Layer 10 of a small transformer language model trained on English Wikipedia (13 layers, counted from 0, width 96).
A neuron adds its activation times its output weights to the MLP's output. To switch it off is to set its activation to zero at one token and run the rest of the model.

Output weights of the MLP neurons that the questions are about. A number n stands for (n - 500) times 0.0014.
n11: 566 583 531 294 453 309 245 303 420 633 240 676 513 690 727 786 552 700 345 264 404 402 553 505 389 343 233 642 522 539 66 318 350 525 445 639 437 686 585 470 574 488 450 312 295 530 385 427 622 446 470 340 553 401 727 486 440 394 800 468 363 434 366 779 479 780 608 550 626 340 609 538 496 366 554 537 679 609 639 565 397 467 563 799 513 470 745 692 541 364 586 620 475 356 360 605
n39: 598 685 569 429 534 172 419 410 166 592 538 575 698 473 532 550 363 566 300 561 568 522 388 706 391 730 258 423 671 239 568 376 437 586 380 543 562 364 429 604 644 541 600 343 617 602 500 424 488 207 662 626 719 394 387 476 384 364 508 368 609 346 592 364 376 681 458 536 576 352 572 661 542 561 654 464 525 423 576 500 385 489 688 614 373 369 507 764 514 548 569 447 504 618 515 552
n45: 565 301 332 425 533 369 121 383 600 716 568 162 530 500 476 551 350 533 695 565 806 353 795 580 601 496 246 442 445 318 338 558 516 287 882 624 340 752 637 383 606 504 252 629 430 623 441 563 663 341 623 480 524 487 482 486 642 600 569 657 248 301 442 492 576 547 492 406 504 307 573 619 512 347 644 275 604 594 407 666 646 586 603 320 513 529 635 397 366 518 735 475 437 551 500 379
n77: 599 544 814 157 317 564 512 374 347 514 550 302 272 606 500 408 583 460 591 374 443 553 449 439 349 383 437 484 691 665 491 448 537 191 578 426 400 403 517 581 392 478 323 584 452 438 258 483 542 603 368 437 469 539 905 478 604 272 675 456 529 559 592 393 381 479 521 575 829 555 388 456 580 616 284 754 611 479 221 591 839 472 617 547 573 529 516 554 681 365 706 504 547 529 747 338
n173: 421 739 587 392 612 306 437 438 735 775 533 638 504 676 289 619 566 441 582 678 405 448 425 864 613 719 450 488 578 358 362 319 768 424 238 500 630 601 733 540 580 430 607 628 366 324 443 668 281 493 663 679 535 547 449 531 299 592 385 362 435 600 472 606 561 736 516 629 640 323 319 603 440 561 453 457 368 475 259 274 380 422 452 293 548 464 378 533 644 367 430 378 528 290 273 539
n204: 453 490 456 592 222 550 330 834 545 807 402 466 524 340 445 373 736 335 495 658 289 466 385 852 678 864 332 642 348 709 743 444 675 658 413 413 344 692 470 553 321 509 713 421 745 437 519 299 525 327 481 273 532 627 656 729 514 405 574 300 331 495 571 747 388 617 597 369 505 625 553 618 661 879 491 422 587 313 468 270 630 252 543 268 342 216 570 525 440 444 293 539 288 28 584 608
n224: 432 505 660 737 401 690 764 764 473 951 350 351 345 577 566 518 482 339 632 558 635 292 424 564 409 704 496 530 310 719 295 426 296 517 279 517 262 375 468 185 408 357 551 513 330 469 217 403 536 465 386 663 383 317 867 641 565 338 429 463 378 666 628 395 343 640 439 437 420 459 739 589 343 579 525 789 348 633 579 487 500 487 449 746 509 309 462 656 454 551 655 430 651 411 580 672
n250: 682 419 598 429 654 529 504 351 636 509 722 528 686 653 485 439 419 395 797 243 572 619 484 483 588 610 496 457 266 548 679 572 666 500 460 473 512 346 638 591 416 362 320 467 391 685 504 687 435 564 247 573 427 416 790 823 534 603 488 517 488 430 465 328 236 215 689 504 318 479 624 547 648 580 274 705 433 272 469 447 282 407 559 529 274 564 488 496 607 318 467 588 320 512 289 530
n317: 490 428 554 629 517 602 545 429 147 218 507 549 489 758 563 539 475 387 380 450 733 433 594 344 388 421 525 493 578 482 556 634 582 455 742 647 658 461 552 396 505 526 624 489 411 486 511 729 443 465 387 456 557 400 346 568 424 533 636 227 542 489 469 433 369 641 376 507 557 343 368 682 406 649 503 523 611 636 213 507 611 527 697 526 385 353 685 385 334 448 452 433 488 539 690 631
n322: 601 440 542 364 540 496 764 735 527 327 736 400 418 718 325 549 462 561 478 398 492 688 489 633 681 372 629 529 594 284 457 673 514 518 559 585 435 164 380 500 735 466 547 727 594 369 563 334 715 424 452 482 811 531 369 272 417 561 515 469 463 473 547 381 426 556 452 693 462 442 372 410 438 314 320 401 450 673 532 429 468 410 685 577 529 249 558 541 564 343 561 667 427 357 541 378
n326: 266 413 203 661 623 640 766 439 485 496 479 525 335 613 312 234 658 459 400 453 523 630 518 687 659 435 518 680 439 603 557 568 362 560 430 446 417 416 556 672 322 513 514 500 638 468 489 583 565 659 450 517 578 266 386 557 530 668 406 496 489 344 465 582 631 575 724 497 565 445 422 517 526 471 355 375 408 752 358 403 537 497 545 356 468 271 407 583 459 736 587 375 418 561 713 417
n328: 585 131 416 668 650 233 491 751 377 260 611 574 556 438 339 146 458 411 532 659 333 591 533 548 349 388 477 460 310 675 475 558 345 286 203 321 634 626 841 364 306 730 473 608 334 565 890 520 430 615 440 540 544 572 600 450 642 282 369 671 102 505 388 353 449 791 560 509 467 424 668 549 687 560 607 637 340 271 438 602 421 678 356 553 509 651 339 734 663 534 517 495 718 556 673 407
n336: 417 601 561 603 462 469 746 566 447 747 202 401 617 478 536 357 496 467 431 491 464 551 214 698 683 578 343 446 509 444 359 722 157 593 521 329 542 967 442 470 342 328 492 504 767 629 581 345 535 312 680 578 431 352 593 394 520 412 517 364 479 926 316 573 419 311 470 260 834 354 484 613 666 509 517 546 418 583 516 470 590 306 663 620 466 555 209 687 410 423 410 444 697 461 365 719
n353: 521 336 670 478 639 636 333 324 409 310 354 250 203 324 736 877 527 602 663 670 430 509 473 384 609 750 411 581 690 553 416 616 438 257 417 517 701 364 550 509 535 444 504 545 470 372 373 556 277 343 526 223 395 569 723 406 553 820 482 444 299 851 324 526 627 394 597 428 642 555 632 560 91 509 398 575 470 442 408 451 731 521 406 386 543 526 313 464 513 732 608 562 586 647 513 383
n361: 504 432 254 481 522 604 442 685 707 500 466 463 470 358 588 429 221 789 496 504 591 504 588 688 541 443 451 544 568 541 496 669 486 518 378 528 377 523 247 581 329 561 569 492 247 515 363 579 564 427 496 621 209 500 554 168 629 771 579 303 511 374 645 668 496 429 522 417 346 697 405 634 668 519 475 429 437 424 482 616 532 705 646 403 404 493 421 511 322 441 280 552 436 662 526 646
n376: 712 496 427 512 523 636 481 469 557 435 500 569 678 554 531 483 470 532 490 403 312 445 396 607 409 473 483 768 361 339 542 490 606 513 438 571 535 451 524 490 711 479 420 257 389 372 650 503 600 336 470 469 438 302 575 518 424 641 550 358 432 490 590 624 415 487 372 626 596 646 396 535 633 582 576 594 493 304 331 616 462 219 446 629 351 474 579 540 673 711 497 300 602 318 540 507

Each question names a token from some text and the token that comes next. It shows the activations a of the neurons there, in the order above. A number n stands for (n - 500) times 0.019.

Then comes g, the gradient of the next token's log-probability with respect to the MLP's output, scaled to length 1. A neuron's effect is roughly proportional to its activation times (output weights . g). A number n stands for (n - 500) times 0.00077.

"p", then "ut"
a: 500 573 500 493 500 500 499 499 499 524 500 500 500 527 500 496
g: 373 329 495 630 601 752 362 527 505 334 424 406 375 134 383 792 627 742 413 523 494 361 546 644 474 547 515 641 690 478 448 317 517 678 609 395 440 485 694 662 557 242 405 376 733 452 415 625 517 631 357 473 531 402 749 512 459 487 426 410 316 560 541 609 450 478 555 361 628 492 375 104 665 500 498 618 511 568 565 644 528 531 243 293 517 282 666 581 546 495 451 642 659 391 562 460
Switching off which neuron hurts the next token most? n353

"am", then "es "
a: 500 636 717 498 500 556 500 496 734 500 495 500 499 492 496 500
g: 302 605 562 507 386 502 357 416 268 407 588 712 442 614 478 460 390 603 525 567 515 430 632 657 319 628 271 468 475 488 350 619 575 552 557 835 442 477 459 556 715 566 529 418 232 304 461 702 536 450 594 542 564 472 335 785 386 313 737 553 353 411 382 668 493 444 460 233 307 629 503 482 485 595 462 652 423 480 629 606 877 375 336 325 387 696 616 518 599 579 305 683 379 504 543 392
Which two neurons, each switched off alone, lower its probability most, in order? n317, n45

"di", then "am"
a: 500 499 500 498 500 500 500 497 497 500 561 500 500 702 493 500
g: 525 428 688 336 568 393 318 421 461 336 568 353 428 515 566 618 379 543 671 429 573 398 405 639 522 503 586 445 500 659 500 531 473 574 390 362 311 458 179 562 525 253 440 370 518 572 363 609 802 481 798 471 812 646 473 458 341 497 277 478 625 533 308 567 592 505 459 503 531 448 551 612 482 782 179 396 506 681 376 615 503 585 777 628 564 428 256 273 588 669 588 627 491 480 656 338
Switching off which neuron hurts the next token most? n353

"ov", then "ed"
a: 500 511 767 500 500 492 491 500 500 552 523 500 500 820 500 492
g: 657 559 457 529 615 285 508 457 524 482 625 321 487 617 356 602 417 473 462 234 466 410 565 494 816 441 504 490 377 639 349 500 436 208 653 459 550 614 646 419 371 300 305 700 512 638 498 509 410 456 592 420 525 870 467 584 312 790 681 603 308 437 565 620 666 367 737 649 523 258 557 460 783 590 568 613 580 606 283 492 364 549 399 491 336 263 355 413 452 464 402 551 551 589 382 533
Which two neurons, each switched off alone, lower its probability most, in order? n45, n353

"tur", then "al "
a: 500 500 503 500 603 500 500 614 495 500 548 500 500 501 500 500
g: 579 672 465 477 508 448 569 324 459 253 598 606 461 487 363 488 513 310 563 582 371 756 518 597 648 241 562 327 645 483 373 431 303 361 557 469 575 384 440 549 685 299 392 533 697 740 637 628 487 696 313 456 655 444 459 304 411 677 523 544 334 436 408 368 360 441 710 538 237 885 566 607 448 697 373 403 400 539 577 374 564 586 267 568 355 807 631 554 467 595 649 522 449 419 449 527
Which neuron, switched off, raises the next token's probability most? n173

"th", then "ree "
a: 494 500 500 496 500 500 591 500 510 499 560 500 500 499 491 694
g: 630 574 730 546 538 566 620 632 615 505 294 498 650 394 584 555 395 450 601 514 474 585 486 417 444 396 490 670 410 593 687 474 564 760 530 466 392 507 481 314 631 650 409 454 567 354 431 465 486 568 634 348 446 197 699 405 558 387 560 537 465 157 672 548 699 577 600 537 372 848 443 232 429 378 202 246 554 627 438 543 485 468 514 617 374 249 672 458 470 372 584 650 585 294 225 600
Switching off which neuron hurts the next token most? n376

"the ", then "ra"
a: 496 497 491 492 500 500 500 588 506 496 500 500 513 500 546 494
g: 552 365 660 433 458 443 428 602 740 717 658 374 430 541 473 364 301 358 695 458 579 569 557 597 617 469 468 476 505 560 854 496 540 524 488 596 321 502 339 480 533 476 561 549 456 195 679 628 393 425 403 823 522 511 536 649 293 469 354 331 167 417 687 645 470 300 740 514 385 689 442 689 418 536 386 439 655 572 128 470 335 404 449 497 438 464 548 589 451 605 705 325 573 538 436 520
Switching off which neuron hurts the next token most? n250

"3 ", then "m"
a: 498 492 500 618 499 500 500 636 752 500 499 500 500 499 564 500
g: 402 433 616 570 502 475 386 598 395 386 601 431 634 898 711 336 563 434 360 575 527 393 435 275 539 404 454 631 582 587 495 559 580 612 584 546 320 291 452 573 535 172 560 451 246 538 433 356 330 400 507 509 844 425 534 526 569 346 606 359 535 554 637 523 363 267 369 664 804 552 496 512 435 417 505 697 434 516 60 635 525 615 680 598 642 523 360 606 623 431 433 436 486 567 511 599
Which two neurons, each switched off alone, lower its probability most, in order? n317, n77

"ur", then "rel"
a: 493 500 500 509 498 759 500 500 500 500 499 500 500 643 498 500
g: 646 268 680 288 573 724 278 642 566 714 621 471 393 392 548 373 344 419 585 431 328 577 556 623 561 466 392 434 412 555 413 580 572 682 572 451 262 574 399 437 602 625 556 468 608 545 632 282 633 359 418 562 404 494 539 548 508 562 479 341 339 495 576 654 651 336 576 303 403 251 566 732 442 641 456 560 600 354 470 382 472 421 147 480 250 579 605 423 507 486 608 810 606 881 501 469
Switching off which neuron hurts the next token most? n204

"er ", then "th"
a: 500 500 552 500 499 500 500 688 535 499 493 500 738 500 491 500
g: 639 552 464 501 481 617 296 317 365 587 645 631 375 576 446 665 562 453 708 505 429 632 574 528 477 417 498 158 275 522 424 499 485 581 492 627 627 423 442 745 512 394 756 289 399 505 282 302 498 483 574 416 415 558 558 651 629 568 539 432 523 466 450 658 447 335 669 827 600 307 454 678 624 439 765 514 497 651 543 472 297 764 164 508 573 434 277 628 422 515 380 362 560 427 262 512
Switching off which neuron hurts the next token most? n250

"from ", then "Y"
a: 494 497 491 496 500 495 500 491 563 498 500 500 592 500 530 499
g: 621 778 546 497 577 414 568 501 732 324 431 432 596 395 363 744 327 530 422 484 602 529 432 232 427 601 708 412 431 447 839 419 542 811 417 361 453 543 399 541 453 254 325 673 364 507 348 472 462 473 502 664 469 645 590 272 423 553 295 578 507 363 504 472 461 722 477 627 602 505 677 424 566 639 275 633 490 269 682 552 535 312 726 461 758 482 516 439 292 511 532 486 580 332 517 321
Which neuron, switched off, raises the next token's probability most? n317

"o ", then "des"
a: 500 500 496 500 500 500 496 497 554 498 500 831 715 568 493 498
g: 620 172 463 493 312 332 373 485 556 668 737 405 549 675 450 381 361 412 545 568 297 724 817 754 299 528 407 352 394 288 402 408 418 479 516 516 571 460 544 478 596 659 776 543 612 620 772 541 458 197 521 529 328 534 485 658 425 461 370 330 396 467 488 520 674 269 337 512 521 484 347 665 719 411 674 568 459 557 589 653 482 616 393 514 462 393 338 529 559 530 608 685 534 616 315 490
Switching off which neuron hurts the next token most? n328

"ver", then "ter "
a: 496 500 524 500 500 516 491 500 500 492 500 500 500 540 500 621
g: 431 435 492 480 471 552 518 467 515 458 519 541 522 489 210 632 288 361 589 426 668 555 395 649 331 545 523 612 534 439 571 504 672 688 252 615 551 642 699 662 569 511 541 543 520 589 560 364 591 481 404 214 279 536 581 368 263 291 503 390 264 343 581 559 574 472 597 729 713 718 558 703 476 335 427 436 625 511 401 700 393 429 590 583 612 294 701 483 314 669 234 447 640 270 303 712
Switching off which neuron hurts the next token most? n376

"play", then "\n\n"
a: 500 495 495 492 552 495 500 499 500 500 500 500 511 552 500 493
g: 341 592 454 493 522 679 591 713 396 331 635 757 512 585 448 562 412 613 423 483 788 586 535 191 549 543 389 669 500 243 626 385 437 361 505 175 510 520 556 618 505 491 555 451 433 702 299 682 504 574 492 583 374 671 735 716 400 409 619 348 689 275 724 389 384 401 672 472 365 450 573 129 387 630 455 577 493 404 497 499 566 488 641 508 650 340 555 450 410 373 629 456 489 485 271 455
Which neuron, switched off, raises the next token's probability most? n353

"st", then "ated "
a: 495 654 500 730 491 500 497 511 496 500 492 500 500 499 683 500
g: 428 633 139 536 623 523 324 354 558 292 519 488 372 683 766 445 465 442 771 460 729 717 551 760 766 314 557 322 417 518 440 562 490 593 746 521 480 425 465 625 547 350 622 664 223 519 556 752 504 350 461 305 627 461 568 462 418 475 376 404 455 529 471 630 605 424 461 419 485 684 720 522 661 532 348 559 334 528 349 450 434 506 474 424 358 643 594 410 592 438 361 453 157 579 522 426
Which neuron, switched off, raises the next token's probability most? n39

", ", then "its "
a: 500 500 500 492 500 500 500 498 653 495 499 500 669 500 495 499
g: 536 617 512 433 546 416 651 508 564 506 330 582 393 480 556 534 740 442 469 374 271 507 505 344 301 211 426 444 436 565 281 727 470 692 515 569 537 469 659 713 475 347 712 542 608 256 526 666 681 354 532 453 474 592 409 725 346 415 639 694 528 349 223 740 402 455 669 326 521 610 179 598 606 357 650 653 535 583 322 318 581 373 608 392 356 492 450 407 571 479 527 506 560 807 493 498
Which two neurons, each switched off alone, lower its probability most, in order? n336, n317

"end", then "er "
a: 500 496 498 494 651 682 498 500 500 647 500 500 497 538 505 494
g: 547 585 104 616 480 464 596 280 576 417 428 646 558 527 623 516 486 551 455 431 467 389 288 608 339 282 369 701 514 428 655 435 627 460 320 719 410 465 555 434 428 598 567 337 464 593 492 392 587 440 683 637 573 456 493 709 493 597 590 432 561 444 470 482 727 776 583 670 648 439 674 737 428 374 496 627 448 767 365 568 310 564 151 259 324 492 586 327 298 498 322 664 495 613 469 425
Which neuron, switched off, raises the next token's probability most? n322

". ", then "B"
a: 496 499 500 506 497 500 493 627 510 496 500 500 491 500 623 494
g: 727 512 465 393 586 352 563 568 314 334 315 534 345 354 316 292 672 406 630 595 451 362 387 408 781 598 545 494 398 660 536 279 459 447 579 649 746 679 638 552 424 329 154 596 628 457 520 525 492 580 159 571 338 442 558 512 487 555 459 616 603 498 342 558 337 510 524 551 348 242 593 522 309 717 489 512 615 479 468 471 285 819 417 576 698 575 571 398 529 560 627 541 587 498 583 718
Switching off which neuron hurts the next token most? n250

"ing ", then "at "
a: 500 500 491 498 500 500 500 492 610 500 499 500 749 500 492 499
g: 575 751 266 391 758 539 347 471 384 504 514 430 566 522 554 453 302 427 437 475 545 459 475 449 640 475 465 343 631 503 587 596 364 607 517 324 592 545 377 349 449 652 366 699 477 596 584 580 451 393 488 710 800 492 331 471 669 305 312 355 580 684 474 537 791 608 629 686 507 517 748 702 402 435 198 253 393 534 477 455 245 328 539 401 566 497 348 621 424 580 778 633 321 571 403 453
Switching off which neuron hurts the next token most? n336

"B", then "ack"
a: 500 631 500 500 500 500 499 500 502 500 500 500 500 500 495 500
g: 743 521 762 570 334 317 511 499 435 479 326 647 546 302 496 345 604 492 493 346 394 322 688 519 608 469 319 647 621 537 616 569 449 623 434 466 478 521 602 542 532 588 390 619 873 670 626 729 223 406 421 593 579 814 471 493 457 548 533 647 547 507 429 681 461 462 389 592 427 298 574 503 267 515 400 218 583 568 529 526 570 258 592 395 199 638 468 552 605 441 456 583 278 282 463 340
Switching off which neuron hurts the next token most? n39

"d", then "ay"
a: 505 598 500 708 493 499 500 704 500 674 493 500 500 541 580 497
g: 500 592 612 556 590 512 862 479 656 632 652 527 455 461 823 435 376 564 450 393 561 464 415 516 215 488 569 639 423 504 298 619 600 581 661 586 693 447 433 410 442 618 460 530 554 485 615 552 605 524 415 640 572 493 330 514 194 320 516 324 433 443 418 212 580 326 528 734 456 314 534 305 537 439 362 547 352 359 508 742 459 383 515 328 620 609 644 797 543 592 365 604 192 270 479 518
Switching off which neuron hurts the next token most? n322

"l", then "o"
a: 495 508 500 491 673 500 494 520 497 492 510 500 500 500 495 554
g: 390 563 546 573 423 413 460 587 646 605 484 579 537 753 561 699 476 601 441 503 300 387 349 392 599 534 631 594 271 812 618 555 472 682 371 628 501 515 660 563 441 618 511 393 492 342 545 609 352 704 555 369 481 466 707 679 510 717 489 482 452 695 448 649 359 735 469 623 365 306 209 253 349 450 345 554 537 302 441 467 436 464 603 715 599 461 275 414 188 538 301 399 424 327 697 421
Switching off which neuron hurts the next token most? n173

"id ", then "the "
a: 500 500 491 492 500 500 500 498 667 492 500 500 808 499 491 492
g: 550 408 638 603 227 297 521 437 542 513 549 686 418 495 636 388 421 542 443 563 462 398 483 458 499 361 710 409 417 508 374 558 640 560 713 321 502 512 486 735 561 481 725 609 581 246 243 536 613 500 440 447 454 604 211 564 401 681 720 590 716 500 535 426 460 295 594 304 764 412 227 715 414 262 596 472 580 580 335 351 456 593 696 629 301 586 641 394 547 507 271 393 537 727 495 498
Switching off which neuron hurts the next token most? n317

"R ", then "us"
a: 500 500 500 491 500 500 500 499 505 496 500 728 664 500 609 498
g: 190 172 525 435 493 578 496 709 377 651 794 330 543 432 485 589 615 520 506 534 467 734 643 497 244 210 459 444 309 610 247 547 453 610 207 165 629 526 694 336 518 482 547 561 631 251 557 447 427 444 517 630 502 534 413 639 548 503 459 418 414 607 597 532 473 545 578 575 603 535 198 578 642 641 492 413 646 554 599 504 473 665 316 510 561 433 615 758 590 399 535 542 466 578 491 309
Switching off which neuron hurts the next token most? n328

"s ", then "loc"
a: 500 500 499 498 500 497 500 498 615 500 498 491 673 500 492 499
g: 661 342 519 380 373 440 400 525 805 606 451 549 417 551 642 533 546 357 513 591 529 404 416 525 233 509 524 352 454 460 471 425 433 554 720 278 468 579 600 583 467 580 561 539 707 439 746 528 670 402 368 486 700 860 516 719 498 312 476 482 206 633 425 589 549 441 416 225 418 557 136 591 515 384 579 355 461 314 444 700 398 549 518 296 709 596 471 479 423 410 689 493 700 697 513 350
Switching off which neuron hurts the next token most? n336

"an ", then "of "
a: 500 500 492 627 491 500 500 513 691 500 499 500 978 500 500 492
g: 420 518 501 589 472 500 539 445 250 456 550 671 459 368 588 502 468 483 511 549 490 492 424 575 488 377 213 137 637 396 574 611 511 500 561 403 629 497 335 346 467 423 426 382 455 467 491 633 389 563 575 487 420 631 687 160 610 660 638 655 550 439 542 490 745 622 604 439 653 513 790 136 681 409 540 775 404 595 568 367 569 494 312 538 171 539 747 552 466 481 614 498 470 569 206 663
Switching off which neuron hurts the next token most? n336

"ir", then "st "
a: 500 497 500 500 495 500 500 495 500 495 500 500 497 492 638 500
g: 649 602 703 539 475 677 476 522 578 584 300 851 391 588 332 487 350 640 563 365 548 521 716 516 298 496 534 407 395 569 908 602 632 378 305 490 454 404 410 395 625 555 501 383 195 509 567 475 555 572 502 640 580 518 573 365 401 451 568 566 583 160 704 361 523 221 493 488 424 596 421 471 737 362 412 453 375 465 662 632 524 548 563 374 598 361 663 435 519 394 729 435 292 265 445 563
Switching off which neuron hurts the next token most? n361

"al", then "ac"
a: 686 498 500 500 500 500 494 497 491 500 500 500 500 500 496 492
g: 528 561 718 520 525 556 633 384 149 584 537 667 488 535 310 525 379 473 421 454 519 530 580 467 752 499 617 631 419 519 217 514 412 417 322 350 752 559 596 371 452 603 554 689 383 764 381 612 494 592 357 557 602 607 401 509 425 410 732 544 331 546 289 487 462 539 452 461 360 789 498 402 343 609 198 206 471 653 617 573 438 322 521 738 301 425 375 564 425 382 731 625 508 628 621 455
Switching off which neuron hurts the next token most? n11

"/", then "2 "
a: 500 496 500 713 540 500 500 496 680 491 498 500 500 500 500 500
g: 652 520 452 660 480 453 297 713 514 479 405 327 604 410 335 720 541 636 443 746 630 466 377 246 571 393 537 463 466 281 723 418 451 656 359 513 442 501 331 623 617 419 412 334 490 545 384 574 596 406 540 671 620 569 551 696 341 543 207 505 483 808 178 564 479 526 474 523 481 597 397 421 504 399 259 587 510 679 672 477 547 353 648 457 348 327 528 315 433 847 533 482 510 649 730 424
Which neuron, switched off, raises the next token's probability most? n77

"am", then "an"
a: 500 492 500 495 500 500 656 493 571 500 503 609 500 500 500 500
g: 444 509 365 475 544 297 211 492 419 690 576 495 300 460 605 689 567 637 700 497 674 657 695 374 398 559 408 650 469 556 413 637 645 283 374 531 426 506 245 372 369 692 568 766 433 385 675 331 502 740 659 438 760 623 593 376 606 423 621 708 498 363 363 481 398 433 452 525 296 331 563 429 539 633 358 442 640 355 668 517 707 417 159 406 527 578 358 394 577 497 656 401 525 470 426 505
Switching off which neuron hurts the next token most? n328

"er", then ", "
a: 646 500 500 500 500 499 500 500 522 546 538 571 491 527 494 499
g: 522 712 281 571 615 394 386 826 478 253 539 626 334 492 466 488 463 620 358 694 548 765 647 477 348 833 467 647 489 551 582 517 669 362 646 418 540 483 765 370 405 456 596 384 393 768 359 560 399 749 518 485 411 258 319 379 592 463 482 423 502 438 288 390 453 590 703 623 670 291 312 467 392 453 546 374 482 626 355 507 526 296 644 505 572 426 374 682 443 526 444 315 468 466 629 578
Switching off which neuron hurts the next token most? n328

"es", then "ell "
a: 500 492 498 500 500 554 500 500 500 500 500 499 492 496 708 500
g: 533 370 683 328 516 479 430 599 438 535 536 664 360 540 551 662 545 239 603 279 549 423 657 322 288 406 608 296 601 391 662 651 645 543 520 401 254 494 472 426 637 796 466 565 540 435 680 616 482 546 686 834 410 424 261 709 382 474 486 424 518 418 261 429 349 326 518 638 722 360 412 535 525 487 417 384 475 484 400 332 614 266 506 500 452 602 516 522 424 547 424 741 640 864 532 506
Which neuron, switched off, raises the next token's probability most? n361

"s", then "ound"
a: 500 587 500 705 500 492 500 500 500 500 495 500 500 500 538 496
g: 539 266 712 438 402 653 370 532 618 377 492 356 626 566 641 729 482 367 571 261 482 445 629 323 359 353 386 328 392 543 355 647 497 454 484 287 460 495 561 401 429 663 474 726 631 832 539 321 428 310 335 637 559 386 418 683 434 628 444 698 375 568 514 430 591 526 611 522 492 475 399 668 717 534 601 500 450 276 392 777 516 487 352 396 583 190 485 529 678 377 617 816 588 419 534 558
Switching off which neuron hurts the next token most? n77

"ear", then "ance "
a: 492 501 495 497 624 499 601 500 500 491 500 500 500 500 499 503
g: 571 273 447 510 492 478 497 411 719 486 469 613 394 596 696 631 398 569 770 360 771 485 544 510 429 714 470 718 509 410 601 221 532 720 482 542 504 415 490 508 567 623 659 539 478 572 401 511 636 568 621 631 465 497 671 322 583 380 468 458 724 484 651 243 354 412 292 361 338 459 526 484 295 527 406 821 453 484 267 294 644 691 253 336 229 371 428 356 477 622 479 630 357 502 541 602
Switching off which neuron hurts the next token most? n224

", ", then "but "
a: 492 499 493 494 498 500 492 545 592 497 500 499 570 500 554 493
g: 557 450 394 635 741 518 212 245 407 581 684 272 512 599 622 658 204 491 601 371 515 586 397 490 401 659 301 433 625 572 592 466 514 591 591 572 885 415 389 427 590 641 519 422 406 509 525 683 589 536 382 458 613 379 305 700 372 454 349 369 507 508 710 465 425 647 599 585 345 811 535 397 515 616 350 396 513 653 550 547 698 579 227 579 387 398 382 585 532 638 305 414 454 279 463 433
Switching off which neuron hurts the next token most? n317

"the ", then "re"
a: 492 496 491 492 500 500 498 615 500 496 500 500 497 500 564 493
g: 694 371 692 400 544 431 431 511 473 741 465 615 574 359 565 313 609 586 647 583 383 586 651 546 660 343 417 472 366 885 637 452 550 507 466 540 508 515 603 330 469 492 495 463 566 514 665 382 290 426 547 540 378 326 538 651 532 656 353 304 424 542 640 600 678 378 743 619 526 564 609 727 285 573 337 173 554 382 227 476 440 161 300 531 279 300 396 539 589 520 509 544 624 491 578 530
Switching off which neuron hurts the next token most? n250

"v", then "al"
a: 500 500 500 500 500 500 496 500 493 500 500 500 500 499 601 585
g: 385 753 518 417 692 293 399 493 478 431 621 553 496 419 293 495 578 380 424 549 420 560 196 398 556 693 516 443 402 642 490 532 326 397 538 577 701 604 346 413 544 577 497 644 534 975 375 574 315 617 264 738 541 299 420 348 499 677 328 223 453 410 239 452 329 372 583 680 330 589 447 641 427 567 532 473 623 701 381 535 672 442 501 544 436 575 413 485 538 576 573 586 614 687 591 603
Which neuron, switched off, raises the next token's probability most? n376

"ant ", then "ab"
a: 500 500 498 499 498 500 500 496 572 493 498 500 898 500 500 500
g: 465 361 362 416 472 572 360 716 545 470 713 509 317 332 429 512 475 512 582 518 495 475 523 747 520 557 553 412 291 800 542 922 479 297 417 251 483 536 187 419 574 506 450 357 424 503 315 380 656 345 492 546 549 640 330 524 312 570 494 548 462 360 436 514 399 429 468 582 614 414 378 728 509 799 337 331 689 735 542 487 427 795 599 530 541 459 387 528 766 558 610 529 588 538 520 354
Which neuron, switched off, raises the next token's probability most? n336

"re", then "t"
a: 500 536 500 500 499 500 499 500 491 494 686 495 500 638 495 491
g: 324 471 388 399 636 485 488 307 622 646 447 469 506 355 234 405 307 673 421 427 580 386 692 425 629 507 411 671 441 645 684 562 455 456 671 370 404 569 388 539 401 469 218 512 476 594 493 534 516 515 611 463 464 244 533 577 463 705 488 286 458 450 177 652 633 724 450 610 843 701 579 522 463 326 531 449 697 412 675 603 389 372 716 586 570 354 737 630 613 439 500 241 604 353 356 526
Which neuron, switched off, raises the next token's probability most? n353

"the ", then "art"
a: 492 497 497 491 500 500 497 681 550 498 500 500 501 500 538 497
g: 442 411 420 431 682 456 645 462 532 564 440 260 357 452 598 660 437 700 788 368 515 464 554 661 410 285 725 663 766 342 433 619 567 409 411 186 412 517 566 496 490 624 450 390 784 423 501 470 610 506 743 437 457 667 418 181 191 635 471 495 493 575 401 617 343 831 612 679 375 484 592 521 284 398 511 460 546 484 375 650 463 424 441 554 416 721 551 427 518 419 509 334 448 630 351 516
Which neuron, switched off, raises the next token's probability most? n250